Layer 6 of a small transformer language model trained on English Wikipedia (13 layers, counted from 0, width 64).
A neuron adds its activation times its output weights to the MLP's output. To switch it off is to set its activation to zero at one token and run the rest of the model.

Output weights of the MLP neurons that the questions are about. A number n stands for n times 0.0033.
n21: -40 -4 -6 -1 3 35 -25 -54 50 17 20 -7 -20 -20 -17 4 -15 47 -41 9 29 -10 -19 -5 16 -10 22 -33 -25 -34 -6 -1 -29 -13 -6 -4 -32 25 -6 55 -29 10 61 -12 6 -17 19 36 -25 -48 11 -7 33 34 -47 19 46 36 4 1 31 -20 38 -4
n39: 11 26 78 -39 4 18 -12 38 2 3 40 39 -41 0 27 1 -16 -1 -18 36 -61 13 -52 -14 2 -27 5 18 7 -6 13 -39 22 -26 6 -1 44 -5 24 -37 -42 -35 14 -1 -60 15 -55 36 0 -19 -2 36 1 0 11 12 17 -17 -66 53 -33 -3 -9 60
n41: 36 5 -19 -16 2 -78 47 -17 13 30 -17 12 -17 -3 -68 53 -48 -3 51 -7 -10 16 -43 19 -16 6 2 -42 -8 -24 40 27 -3 -1 10 4 29 4 -12 -50 -43 18 -67 62 -15 41 -24 39 -32 33 38 0 15 -6 -14 -28 50 36 -6 44 -13 -44 -36 19
n45: -19 13 -1 -30 -42 -34 11 -23 5 -7 -35 -11 23 0 5 16 17 -14 12 -27 28 10 25 -6 -7 4 -38 9 44 -46 27 24 -13 -23 -19 -38 46 2 -16 55 32 24 16 -12 -38 -55 -15 2 23 22 -45 16 0 -7 0 50 6 -5 50 36 -5 9 9 -2
n51: 51 -27 3 10 -56 -9 56 -30 -22 21 -10 -13 85 28 -33 4 22 -14 -21 39 -19 -19 -59 -71 18 28 0 -25 9 37 -7 36 -24 -16 7 27 -16 -45 -9 -6 8 16 8 34 8 -23 18 65 48 8 -18 -42 -7 21 -4 -18 84 54 -80 -7 20 -90 -27 25
n86: -48 21 26 -16 -16 45 -5 13 29 10 35 -27 18 -49 57 15 20 33 13 7 5 7 9 11 21 16 36 -15 10 -32 0 6 -28 -12 -29 24 2 44 20 6 -13 -15 -29 0 53 -16 9 -3 9 -19 -73 -52 -27 -6 -56 -9 -13 -56 -23 59 27 -19 34 41
n96: 28 17 8 43 -8 -42 16 6 -12 29 9 -4 58 16 -9 23 12 -21 3 -13 35 -23 -34 -46 0 -9 -4 -6 -3 -13 11 21 35 11 -53 -19 23 -23 -24 -1 2 -30 11 -25 -47 28 0 -2 53 -21 8 29 5 -30 -28 -7 14 13 94 -22 -1 -33 12 27
n126: -45 -4 -10 12 -7 -7 4 -16 15 33 -10 -6 0 -3 -55 -17 -3 9 40 -10 65 20 -37 33 -18 5 -14 64 -48 -19 20 10 53 -33 -11 -35 12 5 -16 -39 6 3 -39 24 14 8 21 1 28 30 -14 -56 1 26 15 2 -2 -22 -10 -16 3 11 -17 21
n133: -8 28 5 36 -44 19 30 -25 -32 -22 24 4 20 3 -54 -5 -22 -30 -2 7 22 -25 41 -6 3 14 -9 15 36 -8 -30 41 29 -15 2 -13 27 -14 -35 18 -53 -12 12 8 -5 -13 81 5 -22 3 -26 39 4 -9 -38 -12 52 -8 -7 -87 23 13 35 -16
n149: -9 3 40 -20 -14 49 31 -48 24 12 11 39 -30 -91 24 14 -34 -27 -7 53 9 36 5 -31 -18 -31 -18 48 -18 -51 -11 -23 20 18 45 22 54 24 -29 -19 -14 -19 9 -19 58 -13 0 -30 -34 30 -4 14 1 47 -38 44 -25 -49 24 -2 36 -13 -14 47
n172: 0 -64 -23 -47 -8 -60 -30 -46 -7 -41 -11 3 7 14 17 -13 14 -4 4 8 -14 21 37 18 -29 1 43 -4 48 -35 -45 -2 -4 12 -11 54 -34 30 -12 1 57 19 -15 5 6 7 60 39 -27 12 22 35 -35 15 13 20 37 3 -40 -23 49 6 -7 0
n186: 26 -23 24 29 -19 35 -19 25 -23 -11 3 7 -26 9 11 -4 10 -45 -58 -7 30 29 19 -48 35 -26 20 18 -45 5 -39 -44 33 6 3 35 -3 -33 -45 -54 56 4 -31 39 22 2 16 -7 44 39 37 -18 22 -21 -17 28 30 9 -8 9 -41 -7 -8 15
n196: 36 -35 -9 11 -13 -10 39 -21 85 -16 38 -6 58 -47 -66 23 -67 11 -10 56 -76 37 -3 -27 -45 28 7 -22 56 45 48 -6 6 -18 14 2 -22 2 -49 14 2 -25 27 64 -7 5 -38 3 2 -29 6 2 -13 -30 37 -7 0 -28 -9 -34 -23 -15 43 34
n199: -14 -19 -19 50 -12 -4 -33 -44 -40 45 -21 4 -62 -31 37 -16 25 -23 -6 14 -4 -85 21 -18 25 -11 -58 6 5 -7 15 -26 -15 2 -15 1 12 38 50 12 -3 6 10 13 21 -3 2 -7 26 -34 13 22 48 5 12 36 -10 29 45 9 -36 -14 23 -27
n214: -45 -34 35 7 -15 -22 2 12 -17 -25 34 -42 -36 -14 38 8 -2 54 17 18 -3 4 2 -35 6 22 -27 18 -53 -21 -7 -36 52 79 -4 6 -62 -17 -49 -22 7 -10 24 18 70 -3 -6 47 -48 -19 24 6 -20 -7 22 -42 -41 50 17 -53 31 53 38 26
n245: -67 90 18 3 -29 -28 11 -4 16 13 -41 -8 -14 7 35 33 -23 -21 -37 -8 -50 -27 9 11 -10 -6 -73 23 -29 22 -22 -29 30 33 -12 -17 14 -48 25 32 15 -14 47 -28 24 -39 4 21 5 47 1 8 -9 8 20 25 -3 -6 8 -21 33 -3 -45 21

Each question names a token from some text and the token that comes next. It shows the activations a of the neurons there, in the order above. A number n stands for n times 0.02.

Then comes g, the gradient of the next token's log-probability with respect to the MLP's output, scaled to length 1. A neuron's effect is roughly proportional to its activation times (output weights . g). A number n stands for n times 0.0049.

",", then " V"
a: -8 5 -1 0 -7 -7 -3 -7 -5 -7 -5 -5 -1 2 -5 9
g: 20 1 -25 -30 -55 -15 7 -12 2 -8 15 -20 17 -18 14 -15 39 29 -17 -45 0 -28 31 -28 32 42 21 -18 16 -33 7 9 13 -1 -29 -25 3 -44 30 -1 -20 0 -5 52 -17 23 -17 40 28 -28 36 -7 -43 -13 51 15 17 1 5 -13 -34 -14 10 49
Which neuron, switched off, lowers the next token's probability most? n149

"ast", then " majority"
a: -5 -3 8 -8 -4 0 -8 12 -8 -8 -4 -8 -6 -5 -8 -4
g: -43 26 -23 12 -37 25 -48 -30 21 5 25 -22 -68 -23 -47 -16 59 2 18 -44 -13 9 1 -7 10 1 10 28 2 36 -17 37 -32 -12 38 18 -21 23 -19 -4 9 11 -31 5 -8 -13 39 -8 32 13 2 6 14 15 8 -10 -37 39 23 3 -11 -7 35 -11
Which neuron, switched off, lowers the next token's probability most? n126

" the", then " Liberal"
a: -8 -8 -2 -8 -8 0 -4 4 -6 -8 5 -8 -4 -8 -8 -8
g: -69 -6 15 -21 5 36 12 1 18 -14 9 -10 -24 -9 -2 -32 -19 -2 10 9 24 17 -37 -51 -7 18 40 -25 1 -4 -44 21 1 39 22 -12 -40 27 16 5 23 12 -41 4 -27 11 31 -9 17 -20 20 35 6 11 2 -9 56 30 -3 -18 -75 14 1 10
Which neuron, switched off, lowers the next token's probability most? n245

" appro", then "ved"
a: -8 -5 -7 16 3 -8 -7 -6 -4 -8 -3 -8 -8 -3 -8 -8
g: -2 -29 -18 -13 2 -40 2 31 -17 -46 22 10 7 4 21 -35 20 -24 -34 -22 -6 -29 -15 -2 -29 24 67 33 -10 -1 -7 21 -26 39 37 1 36 54 -15 -66 -31 30 14 -35 11 27 21 -11 -5 2 9 -5 -13 18 7 -6 26 46 0 -7 0 0 -11 -29
Which neuron, switched off, raises the next token's probability most? n45

".", then " John"
a: -3 49 -1 1 -6 -7 -8 9 -6 -7 -8 -2 19 -6 -8 -4
g: -9 38 20 27 6 38 -4 -16 -53 -2 1 8 10 -34 -14 -6 6 -14 -13 61 -28 -10 -24 9 19 -9 31 16 44 -12 -70 11 13 -31 11 -24 -43 -22 39 -5 -34 -8 -6 20 0 -19 -6 -23 17 -21 51 -5 20 33 -4 6 8 -10 -44 -12 5 53 15 1
Which neuron, switched off, lowers the next token's probability most? n39

"wick", then "en"
a: -5 -4 -6 -1 0 -6 -7 11 -8 -6 -8 0 -2 -6 -2 -8
g: 13 -19 26 -8 34 -20 -8 20 -3 -6 -22 29 21 17 7 -19 77 46 17 -3 26 -26 -45 -18 12 -18 30 -10 25 -38 -3 -62 -43 24 -10 -29 -32 -13 -2 -12 5 -18 -14 -6 -3 -24 44 27 -28 22 -6 29 12 9 -5 -39 6 14 5 3 1 10 -43 44
Which neuron, switched off, raises the next token's probability most? n172

"-", then " R"
a: -7 -4 -6 -8 -8 10 -3 37 -6 -6 -7 -8 -1 -5 -8 35
g: 56 -17 38 -6 -53 6 4 -30 -15 0 25 6 -10 11 -8 4 6 49 -21 -11 -31 -37 64 -19 42 20 -40 40 -12 11 -18 -60 -25 0 -26 12 19 -1 11 35 2 -11 -2 22 1 7 -35 32 33 18 16 -25 -19 -4 13 8 -21 -3 -35 21 12 -6 -10 -32
Which neuron, switched off, raises the next token's probability most? n126

" employ", then "ees"
a: -6 -6 -1 -1 -8 -8 2 -2 -8 -7 -4 -2 -7 -5 -2 -8
g: -14 -53 -34 2 9 2 -13 -16 10 14 4 -22 21 -8 -11 25 2 17 -15 -9 -19 -11 20 12 -8 91 10 5 2 5 16 -19 -15 8 35 19 -59 -17 -15 -15 -3 4 -1 46 -44 -41 5 -5 6 15 35 -1 48 -6 -25 22 -24 -23 34 6 -62 11 14 32
Which neuron, switched off, lowers the next token's probability most? n245

"-", then "1"
a: -8 -8 -8 -8 -1 -8 -7 49 -8 -1 -8 -8 -7 -8 -2 -7
g: 14 13 -14 46 -33 13 11 -16 -21 -25 -18 12 -16 12 44 48 28 6 -17 -3 16 19 27 6 -11 -13 39 -2 34 -14 21 4 -46 -49 -48 -42 -19 -42 -13 -30 1 35 13 -26 -5 -31 -22 32 10 33 -27 -26 34 38 28 12 12 9 -30 -5 10 -2 -31 20
Which neuron, switched off, lowers the next token's probability most? n196

"5", then "5"
a: 43 41 -5 3 -8 27 -8 -8 3 -2 -6 -7 -3 -5 -6 94
g: -29 -5 24 25 11 51 -28 3 -29 -44 -3 7 -75 8 -19 6 -12 -28 -23 -3 -18 -30 24 7 -8 10 -5 8 33 -36 32 7 -5 -23 12 28 -9 24 -2 11 18 11 25 29 38 -60 12 1 12 -13 25 -40 0 26 -36 -3 62 5 -1 21 19 -14 3 -38
Which neuron, switched off, lowers the next token's probability most? n21

".", then " Her"
a: -8 -8 -6 2 -8 10 12 23 -8 -5 -5 -8 -3 -8 -6 3
g: -8 -10 -32 -38 -19 28 14 47 -3 24 10 30 13 -24 -27 -1 8 4 28 6 16 -30 -49 23 -11 8 4 -13 -17 7 15 16 34 4 -46 7 -6 -53 9 -2 -42 64 -5 11 -72 22 9 3 -19 -9 5 62 -4 3 -5 -29 17 -39 11 18 -6 2 13 23
Which neuron, switched off, lowers the next token's probability most? n96

" V", then "ice"
a: -5 -7 -4 -7 0 -2 -8 -3 -8 -7 -3 -6 -3 -6 -8 -5
g: 0 1 39 -13 -6 -36 1 17 2 29 18 8 4 20 15 -19 26 27 6 -18 21 -24 41 -30 -28 -14 38 -49 -6 -20 -40 33 -9 -17 52 17 -5 -37 4 -4 -42 -13 1 -11 1 14 -13 -22 -1 50 8 13 27 31 -61 4 34 -43 33 25 -41 -22 -15 -1
Which neuron, switched off, lowers the next token's probability most? n214

" differ", then "ently"
a: -8 -8 -8 47 36 -8 2 -2 31 -8 -8 -8 0 -8 -8 -8
g: 2 34 7 -12 -4 36 4 29 1 -1 18 -27 -7 -6 -32 15 -36 2 18 -16 -20 -32 21 4 48 -26 22 -4 20 -12 -8 -40 -27 -25 -16 19 15 24 -5 0 -4 30 -6 -13 -43 -27 17 18 33 70 -28 51 48 -18 -51 -21 5 -11 -3 -43 -17 38 9 -18
Which two neurons, each switched off alone, lower its probability most, in order? n133, n45

"ed", then " at"
a: -8 -3 -4 -2 -8 -5 -2 7 -6 -7 -8 4 -7 -8 -3 -7
g: -6 10 27 14 -2 17 -76 19 -32 -38 0 21 -7 14 21 35 13 30 29 -27 56 21 -32 8 -39 -37 -11 4 -22 20 -8 52 9 -8 -8 7 -7 0 -10 29 -11 11 24 -36 24 -20 10 -30 -23 35 -9 11 11 35 2 -33 -7 -12 -5 -5 -23 24 7 -66
Which neuron, switched off, lowers the next token's probability most? n196

",", then " School"
a: -8 0 -1 5 -5 -8 1 -8 -8 -8 -7 -6 -1 2 -4 -3
g: 12 -20 -21 -6 -37 -11 22 -48 3 6 -15 19 -18 -16 20 -53 13 -23 -37 -27 20 -47 22 -16 -13 21 13 -25 21 19 -1 -6 22 -22 -38 22 -1 30 30 38 -14 59 -22 20 -6 20 1 38 15 -40 11 -26 19 -19 39 18 -33 24 45 2 3 -38 16 15
Which two neurons, each switched off alone, lower its probability most, in order? n149, n199

"6", then " crew"
a: 5 -8 -8 -8 -7 -8 -8 -7 -6 -1 -1 -8 -1 -2 -8 6
g: 42 15 -16 2 -50 14 10 36 2 7 -21 -7 -16 4 -15 17 -55 -26 -16 2 -12 -29 44 0 23 37 5 11 -6 20 15 -23 -9 -19 20 5 34 5 16 9 25 -5 -20 53 -20 39 -50 -46 -50 -24 -17 -4 36 -28 -8 19 42 -36 6 -19 17 7 30 -21
Which neuron, switched off, lowers the next token's probability most? n214

" l", then "aid"
a: 28 -6 -8 -8 22 -3 4 7 -7 -7 -8 2 -8 -2 -4 -7
g: -4 -15 -2 5 5 14 -48 -30 -28 -36 6 -14 7 -69 -8 13 -8 17 -15 34 43 28 -26 11 -35 -4 14 42 -2 32 15 2 19 32 24 -34 64 9 17 -16 -22 10 27 -15 33 -3 8 -22 -28 -43 23 -2 12 -7 27 -12 12 -25 43 20 -11 -30 -21 -34
Which neuron, switched off, lowers the next token's probability most? n21

"o", then "op"
a: -6 -7 37 -6 -6 -8 -4 24 -8 -3 -8 5 -8 1 -3 -4
g: 0 -27 -27 5 -12 -23 12 19 7 14 -6 32 24 -5 -12 46 35 14 -14 -22 -29 -28 9 28 -15 -24 -3 17 11 -19 31 0 3 0 -45 -39 9 44 -22 -8 -25 -3 -19 -3 14 13 46 43 13 12 41 41 -23 -16 -3 -15 -60 17 -76 13 -1 -28 12 23
Which two neurons, each switched off alone, lower its probability most, in order? n41, n126

" for", then " D"
a: -7 -8 -1 -8 -7 -5 11 11 -8 -8 -7 -7 -6 -1 -5 -5
g: -32 -13 4 -22 -52 -41 12 -25 22 -9 -3 -33 13 4 -28 -22 23 14 -36 -28 -40 -28 10 -11 13 17 17 13 55 -9 -18 -6 17 -21 0 31 19 -1 22 -2 8 2 14 40 -22 45 -4 67 39 -1 27 -3 -10 -22 28 17 33 5 -22 8 -37 -53 -9 25
Which neuron, switched off, lowers the next token's probability most? n149

"ients", then " in"
a: -8 -2 -5 17 -7 -4 30 -8 -2 -8 -8 -5 -2 30 -8 -7
g: 26 -11 -5 6 -1 15 -14 -60 -32 30 2 29 -10 -21 27 17 30 29 20 -38 29 -16 0 -15 -23 -21 -48 12 -32 49 -38 11 -5 -20 3 -36 -3 -7 9 24 6 36 -9 25 -51 8 31 -8 -18 3 19 52 30 31 -23 -13 -7 16 38 -32 -12 -44 -2 14
Which two neurons, each switched off alone, lower its probability most, in order? n199, n96

"D", then "G"
a: -7 -6 -4 -6 -5 -3 -7 0 -8 1 -8 -8 -8 -6 -8 -8
g: -15 -23 17 -13 18 37 -10 82 -34 2 -4 12 -9 17 -36 26 28 -24 36 34 -27 -17 -68 -31 -1 -3 -5 17 0 16 -25 -8 -22 58 11 -13 23 -13 -15 11 -20 -30 0 24 -4 -8 -11 11 24 28 -7 -8 19 -58 9 19 13 6 26 8 -49 -9 -14 1
Which two neurons, each switched off alone, lower its probability most, in order? n172, n21

"\"", then "/"
a: -6 13 -2 -8 -8 -8 -4 -4 -8 -8 -8 -8 -6 -8 -2 -7
g: -18 -17 -11 17 20 33 -12 16 35 -12 -13 -21 21 -23 -11 -6 10 -35 2 -30 10 30 -10 3 16 -17 -2 11 10 -61 23 14 -84 39 -22 0 -7 14 12 -7 18 -18 -14 -30 7 -60 37 21 -15 -15 -2 38 62 -5 -18 -16 12 -19 11 12 -6 7 45 35
Which neuron, switched off, raises the next token's probability most? n86

" ", then "6"
a: -5 0 -8 -8 -5 -8 -7 2 -8 -7 -2 -8 -3 -7 -5 -7
g: -21 62 -48 26 44 -13 14 -17 10 3 -3 2 -2 7 -13 -7 8 -27 -50 28 -2 16 -25 4 -24 -7 26 -14 -22 31 10 4 14 -22 20 3 -48 -17 -22 -31 -2 14 0 -8 5 -41 70 -11 35 -34 21 -33 5 58 3 -8 -23 15 25 -31 -4 26 28 -1
Which neuron, switched off, lowers the next token's probability most? n45

"ar", then ";"
a: -1 -8 -6 -4 -3 -8 -1 3 -8 -7 -8 0 -3 5 -8 -4
g: -6 20 7 25 20 -25 -68 -29 -9 -47 -30 9 28 12 -25 -13 -43 -32 -18 28 -22 16 6 26 -5 31 -27 57 25 51 9 7 26 -38 -12 0 24 2 49 0 -21 -10 -24 -23 10 -16 -30 -3 26 52 -20 -41 4 30 -10 -1 10 8 13 10 -6 -2 13 5
Which neuron, switched off, lowers the next token's probability most? n214

" s", then "earch"
a: -8 -6 -6 0 -7 -8 18 2 -2 -3 -2 32 -8 -4 -5 -8
g: -41 -28 0 -14 1 -27 29 4 -5 24 -20 26 -5 6 -11 -40 -47 2 14 69 -1 -21 -10 1 -21 -4 -13 5 12 -9 2 39 16 -46 31 1 -23 42 -10 24 -30 40 9 2 11 -4 2 9 62 23 19 18 33 -54 41 -18 -18 -11 19 -13 -20 -9 -20 -42
Which neuron, switched off, lowers the next token's probability most? n86

" of", then " the"
a: -5 -4 0 -5 -4 -5 -6 29 -7 -8 -8 -8 -2 -8 19 -8
g: 29 17 41 -24 14 -41 18 -1 47 -1 27 5 18 -1 0 32 -9 36 -12 14 41 -6 -27 -9 -14 -18 -6 16 -16 -39 -1 -18 -3 56 -7 -43 -19 -45 -35 18 -13 -35 38 -5 23 -37 -13 -28 -20 20 2 -15 -15 -30 -6 0 -7 -21 -2 -26 45 40 24 48
Which two neurons, each switched off alone, lower its probability most, in order? n214, n199

" Health", then " has"
a: -8 -3 -5 10 -1 -8 57 3 -7 -8 -7 22 -6 -6 -1 -8
g: 27 14 21 22 41 17 -45 -24 36 -2 49 -13 -2 -46 -8 37 12 -16 12 17 -1 -13 -22 6 -27 33 7 -8 -28 -1 13 12 11 38 -5 -22 21 -39 9 -4 17 -41 4 -11 4 18 -53 1 -60 32 -33 -11 55 20 -13 5 -18 20 -44 26 -30 0 -13 -6
Which two neurons, each switched off alone, lower its probability most, in order? n172, n133

" her", then " first"
a: -7 -7 -2 3 7 10 22 6 -6 -7 19 -8 -8 -6 -1 -8
g: -12 14 32 -26 -10 -15 -38 30 -9 36 -16 2 -13 -26 41 -4 12 37 -18 -64 -23 -2 8 -3 36 -5 -14 -1 -31 31 7 -5 14 -32 15 -72 6 -27 21 10 -19 13 -53 -3 4 30 10 19 53 -1 14 -4 2 -6 -23 21 22 7 61 -23 11 -6 -28 14
Which neuron, switched off, lowers the next token's probability most? n96

" r", then "ad"
a: -4 -8 -6 -8 -6 -8 -6 41 -1 -6 -6 21 -5 -6 -4 -5
g: -3 -49 18 -31 15 6 -41 4 13 -10 -38 23 -7 -13 8 47 12 10 4 -7 46 -37 8 -19 53 -4 -4 -52 -21 -12 -27 -50 -17 21 -11 2 -16 34 -36 14 5 19 -2 -13 -2 39 5 27 2 39 30 18 21 -8 -6 14 -21 57 -4 -9 -14 8 -56 17
Which neuron, switched off, lowers the next token's probability most? n186

" miss", then "iles"
a: -5 -8 -3 -8 -8 -8 11 21 -2 -8 -8 14 -5 38 -3 -7
g: -19 -35 -2 8 21 39 24 55 -9 72 -51 -41 9 -15 -12 29 25 -23 3 -2 -14 26 -8 53 -11 14 -46 -5 15 -10 15 -14 30 9 -5 28 -27 -3 32 6 0 17 -7 -18 -2 20 16 9 -20 -15 25 7 -50 -30 -24 -14 -17 -14 -17 46 -3 -25 -8 -39
Which neuron, switched off, raises the next token's probability most? n186

"S", then "-"
a: -8 -6 -2 -2 -6 -2 -5 6 -8 42 -8 -2 -8 -7 -6 -8
g: -60 37 -4 30 55 49 22 -10 -2 -14 -36 9 2 3 1 11 31 -8 17 7 -31 19 -52 -12 -44 -56 20 -14 -3 -32 26 0 -45 45 15 4 -19 5 -24 -32 -18 -8 5 26 -2 -7 12 -29 -37 -19 -12 5 -5 13 -6 9 17 31 10 24 13 24 39 4
Which neuron, switched off, lowers the next token's probability most? n149

" but", then " an"
a: -8 13 -6 -2 -1 59 -3 5 -8 -8 -8 -8 -8 -3 -8 -8
g: 39 -21 -1 -22 14 4 5 26 2 -29 -11 -22 15 0 44 -22 -10 58 25 -19 -2 0 17 -18 5 2 -34 44 13 -43 40 17 12 6 38 -6 -53 5 -19 -23 -42 -20 22 11 -28 -8 -35 -31 15 -2 40 -1 -21 14 -49 31 -27 15 -5 -20 51 8 29 -20
Which neuron, switched off, raises the next token's probability most? n214

"ner", then "y"
a: -1 -7 -5 -6 -5 -7 -8 -8 -8 -3 -6 -8 -7 8 -8 -8
g: 14 -46 2 40 -2 -23 -17 54 12 4 15 0 30 4 16 -19 27 13 -3 -57 -21 -8 -23 -25 29 -32 -20 -19 5 14 -15 -15 -51 41 32 13 25 45 2 26 -2 16 6 -12 3 -48 -5 24 -54 -10 -15 11 32 -50 -31 1 -12 22 -9 -1 46 5 15 3
Which neuron, switched off, lowers the next token's probability most? n126

"ulated", then " comb"
a: -8 -5 -4 23 -4 -7 42 3 -2 -6 -6 -7 -3 -7 -8 -8
g: -23 -42 10 -11 10 14 35 -13 35 54 -30 -20 -60 -10 47 26 4 -19 -9 -29 26 -9 -14 -8 13 26 -3 4 32 -25 10 14 0 29 -29 22 -20 17 -19 1 6 -20 -6 -8 -33 40 25 1 -12 -2 34 -46 14 -26 -41 52 -3 27 -13 -17 46 -23 -26 -4
Which neuron, switched off, lowers the next token's probability most? n96

",", then " requ"
a: -8 9 -4 -5 -7 24 2 -6 -8 -8 -6 -5 -1 30 -8 -8
g: 23 24 -77 13 -47 5 -6 -21 -14 27 20 6 13 -18 -23 -24 -39 -15 26 23 -22 -13 10 4 29 32 20 -4 -27 28 32 -22 24 -5 34 -3 0 39 13 3 -3 -15 -67 44 -3 6 -34 4 28 -30 -37 12 -37 -15 31 23 13 7 10 -24 -2 0 -8 32
Which neuron, switched off, lowers the next token's probability most? n199

" and", then " res"
a: -8 47 -2 15 -2 42 -8 20 -5 -8 -8 -8 -8 -8 -8 2
g: -5 -16 -14 -13 -11 34 11 -26 -1 44 -6 12 8 -44 -1 36 5 -30 34 18 38 -35 -11 54 -13 7 30 -60 -2 0 13 -28 -8 -4 -29 16 -1 -20 -6 46 -12 53 -11 -1 -46 -19 7 9 -29 1 7 30 41 -23 -16 1 -15 -3 12 22 -30 -16 -37 52
Which neuron, switched off, lowers the next token's probability most? n86

"==", then " Health"
a: -8 -8 -6 -8 6 1 2 0 2 -8 -4 -8 -5 -4 -7 73
g: 20 -8 -30 -22 -17 -8 23 -8 7 26 40 3 9 6 -12 -19 -45 9 -7 5 25 -41 -30 -15 21 41 9 -23 16 -5 -11 -55 -6 -46 49 34 -14 62 -10 27 -2 -2 15 9 -3 8 -26 19 -45 -28 56 40 3 -10 -6 37 -17 -9 9 -37 6 -33 2 13
Which neuron, switched off, raises the next token's probability most? n245

"able", then ","
a: -3 -5 -8 -5 -2 -6 -4 -5 -8 -6 -7 -8 -7 -5 -3 -5
g: 14 8 26 12 29 -47 -7 -54 9 -2 3 -36 2 -9 31 0 -69 -30 -1 47 18 -6 15 -1 -13 -18 -19 -5 -7 -19 -18 17 46 12 -7 -11 4 0 36 4 12 -34 -6 -11 70 -20 -17 4 -5 59 -24 -23 32 18 -5 19 0 19 -28 22 -27 32 -38 1
Which neuron, switched off, raises the next token's probability most? n149

",", then " "
a: -6 7 -6 11 -4 10 -5 14 23 -8 -8 -5 -1 11 -8 0
g: -13 5 -5 -33 -11 -10 -26 13 -3 -18 15 9 17 -9 15 6 -18 33 -16 -6 33 5 31 -32 47 31 29 -52 -7 -20 -9 17 -4 -38 0 -91 2 9 19 1 -15 -30 -18 -2 18 -21 -23 0 10 -26 21 35 43 -16 16 -2 48 29 -10 -36 -25 30 18 38
Which neuron, switched off, lowers the next token's probability most? n133

" An", then "na"
a: -2 -7 -8 -2 0 -8 3 9 0 -4 -8 -5 -2 -8 -8 -4
g: -40 10 -11 7 18 23 26 -8 6 63 -19 22 30 -13 11 -48 13 23 -7 7 30 26 -4 26 7 23 4 -36 -39 34 20 38 14 -30 -17 1 -1 -11 -23 -39 -20 23 -5 -37 -33 12 -27 -20 18 -31 4 8 40 -32 28 -57 1 4 38 -37 -32 0 14 7
Which neuron, switched off, lowers the next token's probability most? n172